Layer 7 of a small transformer language model trained on English Wikipedia (10 layers, counted from 0, width 64).
Take only the direct path to the model's output, skipping the later layers: a vector added to the residual stream pushes a token's score in proportion to its dot product with that token's output vector.

Output vectors of the tokens that the questions are about. A number n stands for (n - 128) times 0.097.
" married": 129, 137, 115, 123, 123, 123, 126, 135, 121, 132, 141, 127, 130, 135, 124, 122, 126, 126, 134, 127, 123, 127, 129, 125, 132, 129, 118, 121, 127, 120, 128, 133, 138, 130, 132, 126, 127, 134, 124, 122, 126, 136, 134, 120, 134, 132, 120, 135, 133, 128, 130, 138, 129, 122, 137, 121, 132, 135, 131, 134, 124, 125, 116, 118
"mi": 138, 126, 131, 126, 124, 132, 128, 132, 130, 135, 136, 128, 124, 141, 122, 124, 118, 136, 122, 130, 118, 134, 124, 122, 131, 139, 123, 130, 134, 123, 137, 136, 142, 134, 123, 129, 133, 131, 120, 129, 114, 128, 146, 125, 126, 134, 129, 132, 135, 133, 126, 133, 131, 121, 136, 121, 132, 137, 131, 134, 124, 127, 118, 133
"amed": 122, 122, 121, 131, 119, 125, 132, 131, 116, 142, 141, 127, 130, 137, 137, 124, 126, 136, 136, 125, 114, 133, 128, 124, 129, 141, 121, 134, 132, 128, 135, 126, 133, 128, 139, 124, 133, 132, 120, 129, 125, 138, 144, 132, 125, 128, 123, 128, 134, 127, 127, 135, 132, 120, 129, 130, 137, 124, 128, 130, 124, 138, 113, 122
"pen": 130, 137, 128, 122, 126, 139, 133, 127, 112, 128, 130, 134, 133, 136, 135, 113, 122, 133, 133, 131, 129, 139, 117, 127, 134, 133, 118, 127, 142, 121, 126, 135, 134, 126, 129, 124, 131, 119, 125, 124, 119, 124, 137, 123, 140, 129, 120, 127, 133, 132, 127, 125, 130, 111, 125, 117, 139, 142, 138, 124, 124, 126, 124, 129
".\"": 176, 178, 79, 137, 73, 137, 169, 160, 69, 188, 210, 171, 137, 148, 194, 66, 87, 184, 181, 158, 94, 153, 95, 94, 196, 192, 33, 76, 167, 99, 175, 171, 192, 146, 175, 115, 164, 186, 71, 166, 83, 172, 250, 94, 143, 192, 83, 117, 184, 164, 120, 206, 179, 69, 190, 93, 206, 168, 168, 139, 93, 98, 75, 138
" Island": 128, 129, 118, 135, 127, 132, 136, 129, 121, 133, 128, 138, 133, 131, 129, 125, 124, 132, 132, 132, 119, 130, 126, 125, 133, 139, 122, 121, 134, 124, 133, 135, 135, 126, 132, 118, 133, 134, 119, 134, 116, 131, 132, 125, 123, 130, 120, 126, 128, 124, 128, 135, 129, 121, 136, 122, 138, 123, 128, 129, 124, 124, 125, 135
"gy": 118, 132, 128, 138, 127, 131, 130, 136, 124, 140, 133, 131, 135, 134, 134, 120, 119, 134, 142, 138, 129, 133, 126, 118, 131, 144, 112, 128, 129, 135, 137, 131, 142, 127, 122, 123, 134, 137, 130, 132, 126, 129, 144, 114, 120, 128, 124, 124, 143, 128, 136, 129, 130, 119, 144, 124, 133, 128, 130, 140, 134, 121, 125, 128
"8": 130, 127, 129, 126, 124, 128, 129, 128, 123, 126, 137, 128, 131, 124, 130, 126, 123, 125, 135, 123, 126, 134, 123, 129, 133, 138, 126, 123, 125, 130, 134, 132, 131, 131, 124, 133, 132, 137, 128, 131, 128, 131, 130, 127, 121, 130, 127, 131, 136, 126, 131, 127, 132, 128, 130, 123, 126, 133, 133, 127, 135, 121, 121, 132
"í": 133, 131, 120, 127, 125, 134, 129, 141, 132, 132, 136, 126, 120, 131, 133, 126, 126, 131, 136, 125, 130, 137, 120, 131, 128, 130, 115, 120, 125, 128, 132, 135, 130, 133, 128, 123, 127, 136, 126, 128, 128, 135, 142, 122, 131, 137, 121, 127, 132, 133, 125, 136, 130, 123, 132, 124, 135, 129, 134, 134, 133, 129, 127, 131
"1": 138, 125, 129, 128, 123, 130, 132, 131, 119, 126, 135, 129, 125, 129, 127, 118, 120, 124, 134, 122, 129, 137, 124, 129, 132, 131, 130, 130, 127, 127, 134, 130, 128, 129, 124, 126, 130, 133, 125, 129, 127, 129, 129, 131, 126, 127, 120, 131, 130, 127, 131, 131, 133, 136, 128, 126, 125, 131, 130, 122, 132, 122, 130, 124
"'s": 131, 126, 123, 134, 129, 132, 125, 129, 119, 121, 132, 126, 125, 129, 128, 122, 129, 130, 129, 131, 122, 132, 123, 122, 129, 130, 127, 127, 130, 130, 128, 132, 126, 126, 135, 122, 128, 133, 125, 124, 126, 126, 135, 127, 130, 134, 126, 131, 130, 126, 125, 135, 126, 129, 141, 126, 131, 128, 125, 136, 125, 128, 124, 131
"pec": 118, 138, 119, 132, 121, 129, 122, 141, 113, 142, 141, 138, 127, 121, 121, 117, 127, 127, 149, 130, 124, 140, 111, 132, 132, 131, 110, 133, 142, 120, 134, 129, 137, 143, 129, 129, 144, 145, 122, 142, 116, 134, 152, 118, 133, 143, 113, 137, 135, 136, 137, 126, 132, 109, 132, 126, 133, 137, 135, 124, 123, 133, 121, 139
" Department": 132, 132, 122, 132, 125, 130, 135, 133, 117, 136, 131, 131, 134, 131, 133, 120, 126, 130, 136, 132, 120, 130, 126, 118, 133, 128, 117, 125, 137, 128, 138, 135, 131, 133, 135, 129, 132, 136, 119, 132, 131, 132, 132, 117, 128, 132, 122, 127, 129, 122, 122, 128, 135, 132, 135, 122, 132, 133, 126, 129, 130, 122, 124, 128
"ñ": 133, 135, 120, 134, 122, 129, 126, 149, 128, 138, 143, 140, 131, 133, 144, 131, 122, 129, 134, 130, 127, 135, 120, 124, 130, 124, 122, 117, 132, 126, 128, 133, 135, 132, 122, 129, 129, 134, 120, 129, 125, 131, 140, 121, 137, 132, 120, 126, 134, 130, 126, 134, 129, 124, 139, 122, 134, 129, 132, 130, 129, 121, 118, 135
" | ": 124, 123, 129, 124, 126, 131, 133, 125, 124, 129, 133, 132, 128, 126, 131, 125, 126, 130, 128, 128, 126, 128, 129, 129, 129, 125, 129, 120, 127, 129, 128, 132, 133, 131, 134, 127, 131, 130, 127, 128, 127, 135, 130, 128, 127, 128, 131, 129, 135, 129, 129, 131, 130, 120, 129, 126, 134, 136, 130, 126, 131, 123, 131, 131
"ee": 128, 130, 131, 123, 129, 127, 136, 126, 127, 130, 131, 135, 135, 123, 131, 124, 129, 139, 131, 122, 122, 130, 132, 128, 130, 128, 120, 120, 130, 126, 140, 141, 128, 133, 133, 122, 136, 131, 120, 139, 130, 132, 139, 131, 137, 132, 124, 141, 131, 123, 129, 136, 129, 126, 132, 124, 135, 126, 135, 138, 123, 134, 123, 132
"ill": 132, 121, 126, 124, 124, 130, 133, 137, 118, 129, 131, 133, 136, 131, 135, 124, 124, 125, 125, 126, 128, 130, 121, 130, 128, 129, 116, 123, 132, 134, 138, 133, 129, 130, 126, 133, 129, 130, 129, 128, 133, 125, 138, 119, 131, 127, 116, 132, 131, 129, 128, 138, 127, 132, 124, 121, 129, 127, 134, 124, 128, 125, 123, 126
"ston": 135, 134, 116, 130, 125, 132, 131, 130, 114, 133, 134, 136, 128, 122, 126, 118, 128, 130, 144, 132, 125, 128, 116, 124, 130, 130, 117, 122, 129, 121, 129, 134, 141, 120, 137, 126, 122, 130, 129, 134, 126, 130, 144, 123, 129, 122, 120, 123, 134, 134, 126, 130, 130, 121, 133, 113, 136, 137, 134, 137, 129, 124, 127, 134
") was a": 137, 134, 124, 135, 123, 130, 131, 130, 117, 145, 148, 129, 122, 136, 129, 124, 125, 131, 132, 124, 132, 127, 126, 120, 135, 136, 121, 113, 136, 128, 133, 135, 129, 123, 130, 123, 134, 132, 127, 133, 122, 133, 136, 120, 137, 137, 123, 130, 141, 125, 121, 136, 131, 123, 128, 130, 139, 121, 134, 133, 132, 121, 120, 129
" Awards": 140, 132, 122, 133, 120, 140, 126, 132, 121, 133, 131, 133, 126, 131, 142, 115, 118, 133, 131, 125, 125, 131, 132, 116, 130, 128, 121, 124, 135, 129, 139, 130, 129, 126, 128, 127, 130, 140, 119, 133, 129, 138, 138, 123, 139, 139, 131, 127, 131, 128, 134, 133, 132, 124, 139, 115, 135, 133, 125, 129, 129, 127, 125, 135
" Stadium": 132, 133, 129, 127, 122, 128, 135, 131, 122, 137, 136, 135, 133, 132, 136, 117, 122, 137, 131, 133, 127, 128, 124, 123, 131, 130, 125, 131, 124, 124, 138, 134, 132, 123, 130, 120, 129, 131, 120, 134, 122, 134, 133, 126, 126, 139, 127, 126, 129, 128, 121, 135, 130, 127, 139, 115, 138, 131, 131, 133, 129, 127, 119, 132

Output weights of attention head 1. The head adds the sum of these rows, row i times number i of z. A number n stands for (n - 128) times 0.003.
o0: 175, 165, 113, 158, 147, 107, 121, 100, 152, 145, 141, 139, 142, 106, 119, 102, 142, 138, 137, 125, 100, 137, 113, 110, 136, 137, 110, 83, 163, 163, 132, 134, 92, 106, 124, 109, 129, 154, 56, 75, 128, 119, 143, 172, 127, 135, 119, 113, 133, 105, 94, 102, 205, 204, 145, 146, 55, 115, 103, 106, 90, 126, 183, 105
o1: 139, 121, 117, 101, 152, 110, 166, 136, 137, 122, 114, 159, 130, 176, 106, 123, 103, 142, 134, 122, 148, 136, 88, 130, 183, 144, 84, 143, 120, 133, 153, 127, 32, 143, 148, 157, 133, 138, 132, 115, 118, 122, 167, 125, 148, 124, 153, 105, 128, 159, 154, 114, 120, 131, 143, 169, 156, 121, 168, 126, 48, 94, 121, 92
o2: 106, 139, 120, 170, 137, 85, 131, 129, 114, 116, 104, 111, 144, 125, 125, 177, 141, 140, 134, 113, 103, 112, 125, 108, 115, 175, 139, 175, 122, 153, 106, 113, 88, 119, 104, 94, 118, 120, 94, 118, 83, 126, 160, 162, 127, 128, 183, 131, 145, 136, 114, 110, 102, 42, 108, 140, 172, 125, 107, 129, 83, 151, 125, 130
o3: 81, 119, 148, 130, 138, 100, 157, 133, 146, 85, 162, 115, 121, 165, 113, 162, 152, 154, 101, 130, 132, 80, 111, 106, 122, 176, 148, 136, 143, 105, 108, 112, 160, 150, 132, 119, 73, 113, 127, 191, 136, 103, 91, 113, 95, 143, 140, 138, 118, 117, 160, 142, 100, 146, 147, 112, 64, 108, 149, 148, 103, 142, 146, 167
o4: 144, 146, 160, 105, 142, 111, 122, 93, 140, 153, 96, 154, 131, 111, 131, 109, 71, 105, 129, 148, 187, 153, 164, 113, 136, 168, 85, 120, 140, 131, 148, 146, 90, 97, 101, 117, 152, 137, 107, 149, 146, 108, 90, 131, 145, 132, 108, 118, 80, 178, 142, 129, 100, 94, 138, 99, 136, 146, 134, 116, 136, 155, 44, 113
o5: 124, 130, 141, 100, 138, 109, 121, 141, 131, 113, 143, 105, 77, 167, 90, 131, 93, 135, 137, 111, 126, 127, 122, 108, 150, 111, 126, 118, 123, 108, 102, 96, 110, 102, 176, 142, 102, 114, 147, 89, 138, 124, 36, 104, 122, 119, 141, 108, 69, 127, 114, 121, 144, 136, 129, 151, 67, 142, 99, 128, 145, 150, 107, 92
o6: 162, 144, 112, 143, 118, 110, 149, 142, 114, 165, 128, 135, 115, 122, 134, 118, 75, 75, 131, 109, 159, 175, 148, 95, 45, 135, 164, 99, 101, 132, 167, 116, 68, 91, 128, 166, 118, 132, 115, 137, 121, 144, 156, 102, 166, 117, 87, 107, 150, 97, 153, 93, 170, 194, 113, 154, 120, 165, 166, 150, 165, 103, 190, 175
o7: 133, 93, 137, 101, 155, 125, 113, 148, 166, 181, 170, 156, 110, 122, 124, 118, 96, 129, 84, 86, 95, 117, 92, 178, 169, 128, 165, 99, 96, 173, 77, 108, 199, 122, 163, 141, 122, 132, 165, 69, 91, 134, 113, 145, 155, 106, 94, 149, 113, 130, 83, 141, 145, 163, 110, 121, 77, 124, 100, 110, 160, 148, 97, 127
o8: 145, 175, 101, 89, 82, 176, 135, 200, 136, 138, 114, 78, 102, 129, 102, 121, 111, 92, 142, 158, 122, 166, 123, 120, 87, 135, 111, 154, 131, 116, 105, 70, 124, 94, 120, 134, 122, 126, 103, 100, 88, 139, 81, 124, 180, 105, 126, 82, 108, 139, 110, 112, 77, 76, 119, 161, 127, 111, 97, 135, 155, 144, 105, 87
o9: 101, 119, 180, 130, 121, 127, 139, 116, 92, 139, 129, 97, 157, 134, 148, 160, 104, 100, 123, 135, 108, 135, 151, 146, 168, 138, 121, 137, 116, 167, 151, 126, 164, 129, 126, 131, 90, 135, 115, 92, 141, 84, 153, 111, 152, 113, 166, 134, 148, 170, 139, 144, 152, 156, 111, 114, 109, 176, 139, 138, 98, 180, 90, 116
o10: 128, 136, 138, 136, 139, 165, 102, 146, 95, 115, 163, 126, 120, 160, 165, 105, 158, 169, 121, 171, 151, 120, 146, 118, 176, 106, 130, 113, 167, 159, 117, 126, 127, 167, 196, 150, 167, 142, 189, 104, 133, 182, 153, 159, 153, 128, 163, 95, 196, 121, 89, 136, 137, 156, 123, 125, 163, 132, 63, 113, 144, 99, 167, 161
o11: 139, 119, 166, 142, 121, 121, 158, 153, 125, 96, 157, 168, 130, 98, 133, 123, 104, 128, 146, 120, 83, 132, 131, 106, 75, 158, 162, 119, 107, 130, 108, 144, 105, 105, 112, 132, 81, 167, 51, 123, 116, 129, 135, 110, 142, 101, 157, 113, 159, 121, 182, 108, 75, 96, 133, 135, 98, 109, 176, 98, 124, 144, 106, 160
o12: 155, 99, 94, 169, 164, 109, 139, 117, 116, 129, 168, 145, 135, 120, 124, 97, 131, 127, 179, 135, 130, 70, 167, 158, 111, 126, 93, 113, 171, 136, 161, 147, 193, 189, 112, 96, 152, 185, 144, 82, 114, 129, 127, 75, 182, 135, 78, 136, 112, 203, 123, 105, 76, 162, 63, 169, 152, 125, 95, 99, 123, 172, 80, 183
o13: 101, 147, 131, 49, 147, 123, 127, 128, 126, 157, 70, 114, 141, 173, 109, 194, 71, 111, 146, 151, 165, 174, 77, 155, 121, 144, 168, 158, 173, 117, 135, 103, 117, 120, 71, 140, 130, 123, 139, 137, 118, 116, 194, 113, 140, 99, 142, 119, 136, 115, 135, 141, 86, 82, 138, 156, 158, 100, 152, 147, 140, 170, 81, 94
o14: 117, 193, 130, 132, 154, 114, 157, 112, 89, 138, 88, 140, 182, 154, 124, 153, 86, 115, 160, 119, 103, 144, 178, 145, 126, 126, 110, 146, 117, 147, 132, 94, 131, 141, 122, 71, 130, 139, 129, 153, 131, 148, 147, 152, 131, 122, 119, 117, 139, 87, 100, 109, 108, 126, 128, 114, 145, 172, 133, 98, 100, 193, 101, 87
o15: 129, 99, 157, 170, 142, 136, 122, 100, 118, 127, 177, 128, 159, 128, 117, 147, 144, 117, 128, 140, 117, 95, 146, 74, 72, 97, 202, 112, 117, 115, 137, 188, 185, 101, 131, 95, 125, 136, 106, 171, 113, 130, 66, 122, 113, 104, 120, 187, 138, 132, 108, 147, 127, 168, 128, 96, 145, 144, 90, 115, 185, 164, 147, 133
o16: 149, 140, 131, 142, 144, 166, 121, 102, 90, 111, 128, 105, 113, 124, 106, 95, 147, 154, 147, 201, 129, 130, 126, 99, 134, 60, 124, 116, 166, 106, 89, 109, 130, 114, 146, 103, 91, 109, 114, 96, 144, 117, 104, 103, 143, 133, 98, 118, 151, 89, 133, 166, 162, 147, 155, 128, 115, 113, 111, 88, 121, 134, 127, 98
o17: 158, 131, 111, 174, 66, 149, 176, 109, 106, 101, 120, 139, 163, 77, 162, 132, 104, 171, 103, 139, 117, 127, 86, 98, 186, 189, 128, 132, 115, 126, 135, 122, 175, 100, 123, 149, 124, 165, 119, 85, 138, 161, 152, 126, 113, 111, 122, 131, 128, 100, 109, 92, 116, 121, 138, 132, 92, 113, 115, 192, 115, 147, 130, 141
o18: 202, 108, 121, 201, 164, 82, 108, 147, 145, 123, 144, 102, 83, 122, 154, 87, 173, 122, 123, 78, 76, 101, 123, 113, 96, 116, 118, 136, 121, 151, 110, 157, 122, 121, 164, 136, 153, 106, 117, 143, 154, 98, 58, 150, 124, 130, 93, 65, 142, 141, 122, 108, 159, 125, 123, 140, 112, 117, 119, 86, 160, 114, 165, 152
o19: 132, 147, 150, 133, 159, 145, 150, 131, 120, 79, 110, 155, 133, 76, 78, 135, 127, 160, 94, 147, 55, 187, 126, 147, 146, 126, 196, 153, 124, 113, 135, 156, 146, 130, 149, 140, 109, 118, 153, 115, 127, 156, 136, 101, 135, 98, 132, 139, 137, 100, 130, 135, 71, 95, 158, 91, 144, 126, 121, 182, 154, 133, 125, 147
o20: 166, 187, 149, 153, 85, 159, 172, 144, 134, 118, 175, 127, 167, 104, 119, 118, 121, 129, 85, 122, 85, 103, 123, 94, 106, 203, 169, 105, 114, 142, 139, 136, 183, 94, 153, 139, 166, 162, 95, 161, 132, 140, 109, 133, 87, 122, 98, 103, 114, 76, 84, 81, 104, 158, 151, 97, 62, 160, 119, 161, 158, 126, 154, 174
o21: 106, 101, 128, 91, 99, 127, 139, 83, 71, 110, 144, 100, 140, 144, 84, 130, 149, 116, 115, 123, 166, 79, 130, 113, 190, 178, 109, 133, 95, 181, 117, 120, 226, 88, 93, 135, 88, 125, 146, 120, 121, 138, 107, 116, 158, 70, 113, 141, 133, 137, 105, 175, 114, 176, 94, 123, 150, 93, 107, 138, 124, 152, 114, 145
o22: 146, 128, 115, 149, 113, 87, 114, 127, 117, 131, 179, 96, 103, 127, 109, 141, 107, 115, 90, 146, 145, 131, 94, 126, 121, 156, 169, 158, 129, 139, 82, 132, 83, 119, 130, 71, 154, 129, 164, 126, 123, 164, 121, 115, 103, 177, 129, 106, 103, 159, 126, 171, 98, 123, 141, 141, 126, 155, 87, 157, 143, 96, 119, 118
o23: 133, 128, 110, 144, 177, 144, 131, 204, 151, 137, 125, 94, 104, 162, 130, 169, 119, 139, 171, 152, 100, 151, 101, 116, 75, 131, 145, 106, 113, 98, 124, 161, 146, 153, 135, 166, 139, 151, 113, 73, 181, 165, 96, 143, 148, 132, 129, 106, 105, 91, 118, 114, 135, 102, 118, 111, 69, 106, 169, 144, 155, 141, 194, 135
o24: 122, 136, 119, 161, 180, 83, 133, 139, 107, 154, 102, 141, 188, 93, 140, 127, 163, 137, 126, 137, 126, 125, 139, 116, 100, 73, 96, 130, 130, 153, 166, 125, 151, 84, 140, 91, 148, 99, 101, 94, 153, 127, 137, 116, 161, 107, 129, 114, 125, 139, 129, 112, 95, 157, 131, 93, 119, 93, 128, 131, 44, 153, 142, 156
o25: 133, 168, 170, 92, 184, 159, 80, 110, 107, 167, 96, 115, 111, 176, 115, 152, 145, 127, 145, 163, 110, 92, 170, 81, 8, 49, 238, 121, 149, 124, 123, 152, 125, 104, 118, 92, 144, 136, 94, 151, 116, 103, 128, 112, 123, 139, 147, 124, 134, 68, 110, 108, 86, 92, 149, 99, 120, 159, 123, 116, 203, 181, 153, 153
o26: 160, 121, 162, 101, 117, 126, 138, 115, 148, 116, 170, 139, 151, 105, 132, 116, 148, 105, 155, 119, 115, 170, 115, 141, 125, 115, 170, 107, 131, 105, 95, 187, 152, 132, 125, 103, 89, 132, 124, 122, 144, 136, 152, 150, 114, 130, 160, 173, 143, 106, 122, 158, 158, 196, 143, 166, 119, 108, 113, 118, 121, 99, 152, 77
o27: 128, 121, 145, 123, 101, 125, 126, 144, 85, 106, 133, 114, 118, 127, 128, 178, 142, 115, 176, 171, 165, 171, 137, 185, 154, 180, 146, 130, 166, 138, 113, 140, 149, 126, 136, 118, 121, 165, 98, 149, 171, 171, 120, 124, 75, 127, 153, 115, 119, 128, 136, 126, 156, 101, 152, 130, 87, 102, 124, 116, 168, 132, 135, 166
o28: 145, 107, 69, 85, 81, 137, 173, 136, 102, 82, 82, 136, 123, 141, 162, 107, 122, 111, 106, 146, 142, 176, 149, 148, 168, 194, 58, 120, 91, 124, 152, 125, 139, 171, 130, 144, 126, 131, 136, 145, 140, 138, 116, 106, 102, 120, 104, 143, 84, 163, 165, 105, 124, 165, 117, 131, 119, 131, 172, 144, 94, 67, 142, 141
o29: 124, 78, 95, 144, 128, 96, 109, 106, 157, 167, 124, 133, 171, 108, 169, 110, 102, 93, 121, 81, 146, 186, 130, 125, 132, 192, 119, 157, 111, 130, 81, 79, 69, 136, 137, 148, 78, 130, 71, 146, 141, 89, 146, 172, 148, 169, 142, 134, 170, 139, 162, 60, 150, 81, 114, 166, 97, 124, 179, 116, 59, 57, 118, 113
o30: 133, 141, 169, 89, 96, 149, 123, 179, 130, 68, 182, 118, 95, 120, 112, 123, 143, 111, 121, 110, 132, 126, 114, 155, 170, 171, 174, 144, 90, 169, 144, 138, 160, 142, 51, 156, 148, 172, 109, 123, 157, 183, 160, 173, 123, 130, 111, 142, 117, 121, 149, 149, 86, 123, 127, 136, 135, 79, 145, 129, 161, 90, 125, 143
o31: 125, 93, 98, 112, 72, 106, 100, 79, 53, 116, 151, 148, 107, 43, 119, 122, 185, 141, 106, 120, 117, 113, 138, 194, 192, 126, 111, 160, 112, 145, 119, 113, 184, 102, 154, 134, 109, 92, 144, 117, 194, 108, 117, 119, 119, 96, 134, 150, 188, 123, 156, 165, 189, 106, 104, 113, 66, 114, 125, 98, 117, 124, 122, 134

Each question shows a token from some text and the vector z that the head gathered there. A number n stands for (n - 128) times 0.022.

" later": 123, 132, 124, 124, 110, 105, 133, 114, 106, 126, 123, 126, 125, 120, 114, 131, 121, 133, 131, 141, 124, 123, 121, 120, 141, 124, 143, 116, 139, 117, 136, 134
Which two tokens does it push up most, strongest first? ".\"", "ee"

" vict": 127, 133, 138, 122, 115, 114, 126, 114, 121, 133, 117, 121, 115, 128, 125, 134, 125, 121, 136, 114, 112, 136, 118, 112, 134, 120, 138, 123, 128, 137, 123, 148
Pushed down most: "ñ"

"e": 98, 88, 144, 93, 89, 80, 179, 80, 151, 112, 179, 87, 74, 99, 117, 142, 153, 149, 160, 122, 131, 166, 111, 100, 149, 158, 84, 91, 151, 118, 71, 148
Which two tokens does it push up most, strongest first? "ston", " Awards"

" in his": 133, 127, 149, 117, 113, 123, 106, 110, 111, 143, 120, 119, 122, 119, 119, 147, 130, 137, 124, 131, 115, 147, 145, 110, 117, 136, 154, 117, 124, 114, 141, 136
Pushed up most: "'s"

"\n\n": 98, 132, 112, 132, 123, 133, 132, 150, 115, 139, 124, 111, 133, 146, 112, 130, 108, 119, 131, 126, 105, 145, 134, 122, 130, 132, 134, 137, 152, 138, 138, 143
Pushed up most: "ill"

" that": 145, 121, 124, 128, 107, 118, 172, 86, 125, 131, 140, 132, 108, 81, 129, 120, 139, 131, 168, 116, 138, 128, 116, 140, 143, 98, 137, 127, 168, 144, 101, 143
Pushed up most: ".\""

"se": 98, 128, 151, 152, 111, 108, 123, 107, 135, 115, 133, 139, 114, 149, 151, 124, 95, 146, 135, 124, 165, 148, 117, 153, 145, 161, 110, 134, 137, 104, 149, 96
Pushed up most: "gy"

"ale": 110, 117, 150, 147, 116, 114, 83, 119, 116, 115, 140, 119, 136, 126, 129, 134, 108, 128, 125, 128, 127, 126, 137, 119, 107, 154, 126, 124, 121, 115, 151, 126
Pushed up most: "mi"

"tain": 123, 100, 99, 130, 92, 163, 161, 121, 138, 111, 166, 58, 146, 109, 134, 123, 164, 105, 131, 102, 119, 144, 99, 127, 139, 166, 101, 95, 125, 68, 57, 121
Pushed up most: " Department"

"air": 124, 104, 138, 134, 134, 97, 139, 129, 100, 142, 111, 148, 149, 147, 161, 159, 102, 162, 114, 146, 167, 138, 120, 126, 143, 159, 140, 143, 122, 145, 149, 133
Pushed up most: "ee"

" John": 123, 108, 111, 121, 144, 120, 116, 143, 112, 149, 98, 120, 144, 138, 142, 150, 131, 146, 97, 132, 119, 158, 99, 116, 145, 130, 146, 117, 129, 95, 136, 128
Which two tokens does it push up most, strongest first? "ee", "ill"

" age": 121, 120, 139, 131, 100, 111, 119, 129, 117, 119, 143, 123, 124, 123, 130, 134, 125, 120, 137, 121, 120, 130, 140, 127, 120, 132, 143, 123, 121, 135, 142, 145
Pushed up most: " | "

" Off": 119, 101, 146, 121, 127, 106, 113, 131, 117, 118, 143, 127, 145, 117, 133, 145, 124, 134, 142, 130, 148, 143, 141, 105, 124, 158, 116, 128, 108, 91, 144, 128
Pushed up most: " Stadium"

"unn": 124, 127, 118, 87, 150, 113, 179, 106, 111, 115, 127, 115, 139, 123, 121, 141, 139, 119, 176, 133, 126, 108, 114, 94, 125, 161, 98, 88, 124, 74, 89, 125
Which two tokens does it push up most, strongest first? " Awards", " Department"

".": 107, 123, 132, 134, 129, 114, 125, 115, 125, 126, 131, 126, 137, 136, 141, 123, 116, 123, 117, 131, 121, 116, 114, 123, 128, 150, 122, 116, 130, 129, 114, 121
Pushed up most: "pec"

"field": 130, 113, 135, 139, 133, 116, 131, 123, 114, 122, 117, 123, 136, 132, 149, 146, 117, 158, 127, 149, 161, 138, 126, 131, 144, 139, 115, 133, 137, 121, 121, 125
Pushed down most: "í"

"\n": 60, 134, 112, 120, 130, 122, 128, 164, 110, 128, 136, 112, 131, 164, 111, 120, 87, 103, 133, 135, 89, 135, 144, 107, 104, 137, 130, 147, 148, 149, 171, 156
Pushed down most: " Department"

"ubl": 162, 115, 105, 104, 106, 113, 142, 152, 149, 133, 197, 118, 128, 114, 149, 133, 139, 133, 149, 117, 160, 118, 74, 143, 156, 164, 158, 104, 110, 117, 116, 88
Which two tokens does it push up most, strongest first? " Department", " Awards"

"ished": 157, 112, 108, 111, 113, 113, 147, 140, 150, 128, 179, 121, 131, 119, 145, 136, 137, 135, 149, 117, 163, 120, 82, 135, 153, 166, 146, 110, 116, 122, 115, 97
Which two tokens does it push up most, strongest first? " Department", " Awards"

" in": 126, 120, 129, 120, 124, 116, 134, 122, 117, 122, 132, 130, 132, 120, 138, 129, 125, 132, 132, 128, 126, 124, 117, 123, 137, 136, 126, 122, 129, 129, 131, 139
Which two tokens does it push up most, strongest first? ".\"", "ee"

" War": 111, 112, 121, 114, 126, 119, 134, 119, 111, 132, 115, 115, 116, 130, 144, 140, 124, 144, 112, 152, 125, 130, 112, 147, 125, 137, 140, 124, 138, 98, 125, 123
Pushed up most: "ee"

"P": 154, 89, 132, 116, 106, 83, 177, 62, 123, 111, 126, 145, 157, 122, 150, 145, 135, 133, 132, 126, 163, 90, 107, 109, 149, 216, 133, 120, 103, 122, 137, 109
Pushed up most: " Awards"

" in the": 121, 94, 143, 123, 132, 100, 118, 123, 121, 117, 140, 123, 144, 116, 127, 147, 130, 133, 142, 133, 153, 155, 141, 98, 129, 161, 111, 124, 114, 86, 141, 126
Pushed up most: " Stadium"

"im": 130, 135, 131, 121, 107, 121, 127, 121, 123, 130, 125, 119, 120, 125, 122, 135, 127, 109, 136, 113, 104, 133, 119, 119, 133, 118, 147, 126, 128, 133, 128, 151
Pushed up most: "ill"

" Be": 94, 140, 143, 127, 155, 102, 142, 152, 153, 121, 112, 143, 141, 176, 147, 142, 85, 120, 96, 116, 146, 132, 137, 102, 98, 182, 112, 105, 128, 124, 153, 66
Pushed up most: "mi"

"'s": 123, 127, 128, 148, 116, 103, 110, 117, 119, 89, 137, 114, 114, 129, 126, 124, 134, 151, 132, 142, 150, 122, 129, 146, 145, 140, 121, 122, 127, 94, 129, 113
Pushed up most: " Island"

" d": 127, 119, 149, 130, 92, 132, 99, 131, 121, 125, 160, 111, 132, 107, 140, 124, 137, 127, 138, 123, 110, 132, 138, 131, 127, 118, 140, 114, 130, 123, 126, 137
Pushed down most: "gy"

"9": 129, 111, 115, 148, 149, 133, 140, 121, 135, 122, 125, 128, 89, 142, 140, 116, 125, 143, 122, 154, 167, 131, 140, 132, 135, 109, 123, 149, 128, 141, 156, 136
Which two tokens does it push up most, strongest first? "8", "gy"

"ters": 121, 138, 118, 127, 84, 126, 133, 101, 120, 122, 137, 105, 121, 108, 120, 136, 147, 156, 112, 145, 120, 145, 101, 148, 132, 109, 147, 96, 159, 92, 98, 122
Pushed up most: ".\""

" Comm": 128, 117, 112, 88, 122, 120, 169, 136, 143, 115, 139, 113, 140, 134, 129, 146, 129, 144, 139, 126, 141, 153, 118, 137, 128, 147, 133, 116, 125, 99, 136, 128
Pushed up most: ") was a"

"reat": 138, 138, 119, 144, 110, 115, 123, 122, 110, 110, 132, 122, 130, 124, 130, 124, 146, 124, 128, 123, 116, 131, 103, 128, 160, 136, 133, 99, 134, 116, 112, 131
Which two tokens does it push up most, strongest first? "ee", " Department"

"retary": 111, 128, 124, 155, 126, 93, 89, 118, 121, 74, 147, 108, 115, 140, 131, 131, 149, 173, 121, 154, 171, 133, 128, 140, 149, 160, 106, 121, 114, 51, 130, 104
Pushed down most: "1"

" as": 125, 128, 123, 111, 94, 107, 135, 114, 105, 144, 113, 128, 119, 125, 111, 159, 124, 129, 130, 139, 119, 119, 116, 123, 134, 139, 175, 119, 119, 121, 134, 145
Pushed up most: "ee"

"ence": 119, 127, 97, 110, 129, 130, 163, 106, 142, 123, 130, 116, 137, 121, 137, 128, 156, 122, 130, 104, 114, 143, 88, 132, 143, 137, 121, 100, 149, 121, 106, 134
Pushed down most: "mi"

" co": 136, 118, 135, 121, 104, 119, 110, 126, 121, 129, 143, 127, 146, 125, 126, 124, 121, 135, 129, 117, 121, 122, 130, 125, 126, 141, 136, 117, 116, 102, 159, 125
Pushed down most: "pen"

" ro": 105, 125, 137, 136, 122, 113, 110, 115, 119, 141, 122, 123, 144, 142, 138, 128, 120, 132, 123, 129, 112, 137, 116, 112, 132, 137, 128, 125, 138, 130, 123, 135
Pushed down most: "1"

"les": 150, 128, 107, 124, 136, 143, 112, 136, 133, 122, 169, 126, 171, 103, 125, 143, 157, 125, 145, 87, 130, 140, 93, 159, 134, 160, 128, 126, 121, 77, 94, 102
Pushed up most: " Department"

",": 140, 113, 121, 134, 97, 148, 123, 131, 137, 98, 127, 110, 111, 110, 123, 123, 144, 149, 137, 142, 141, 131, 128, 148, 116, 102, 130, 130, 128, 99, 139, 134
Pushed down most: ".\""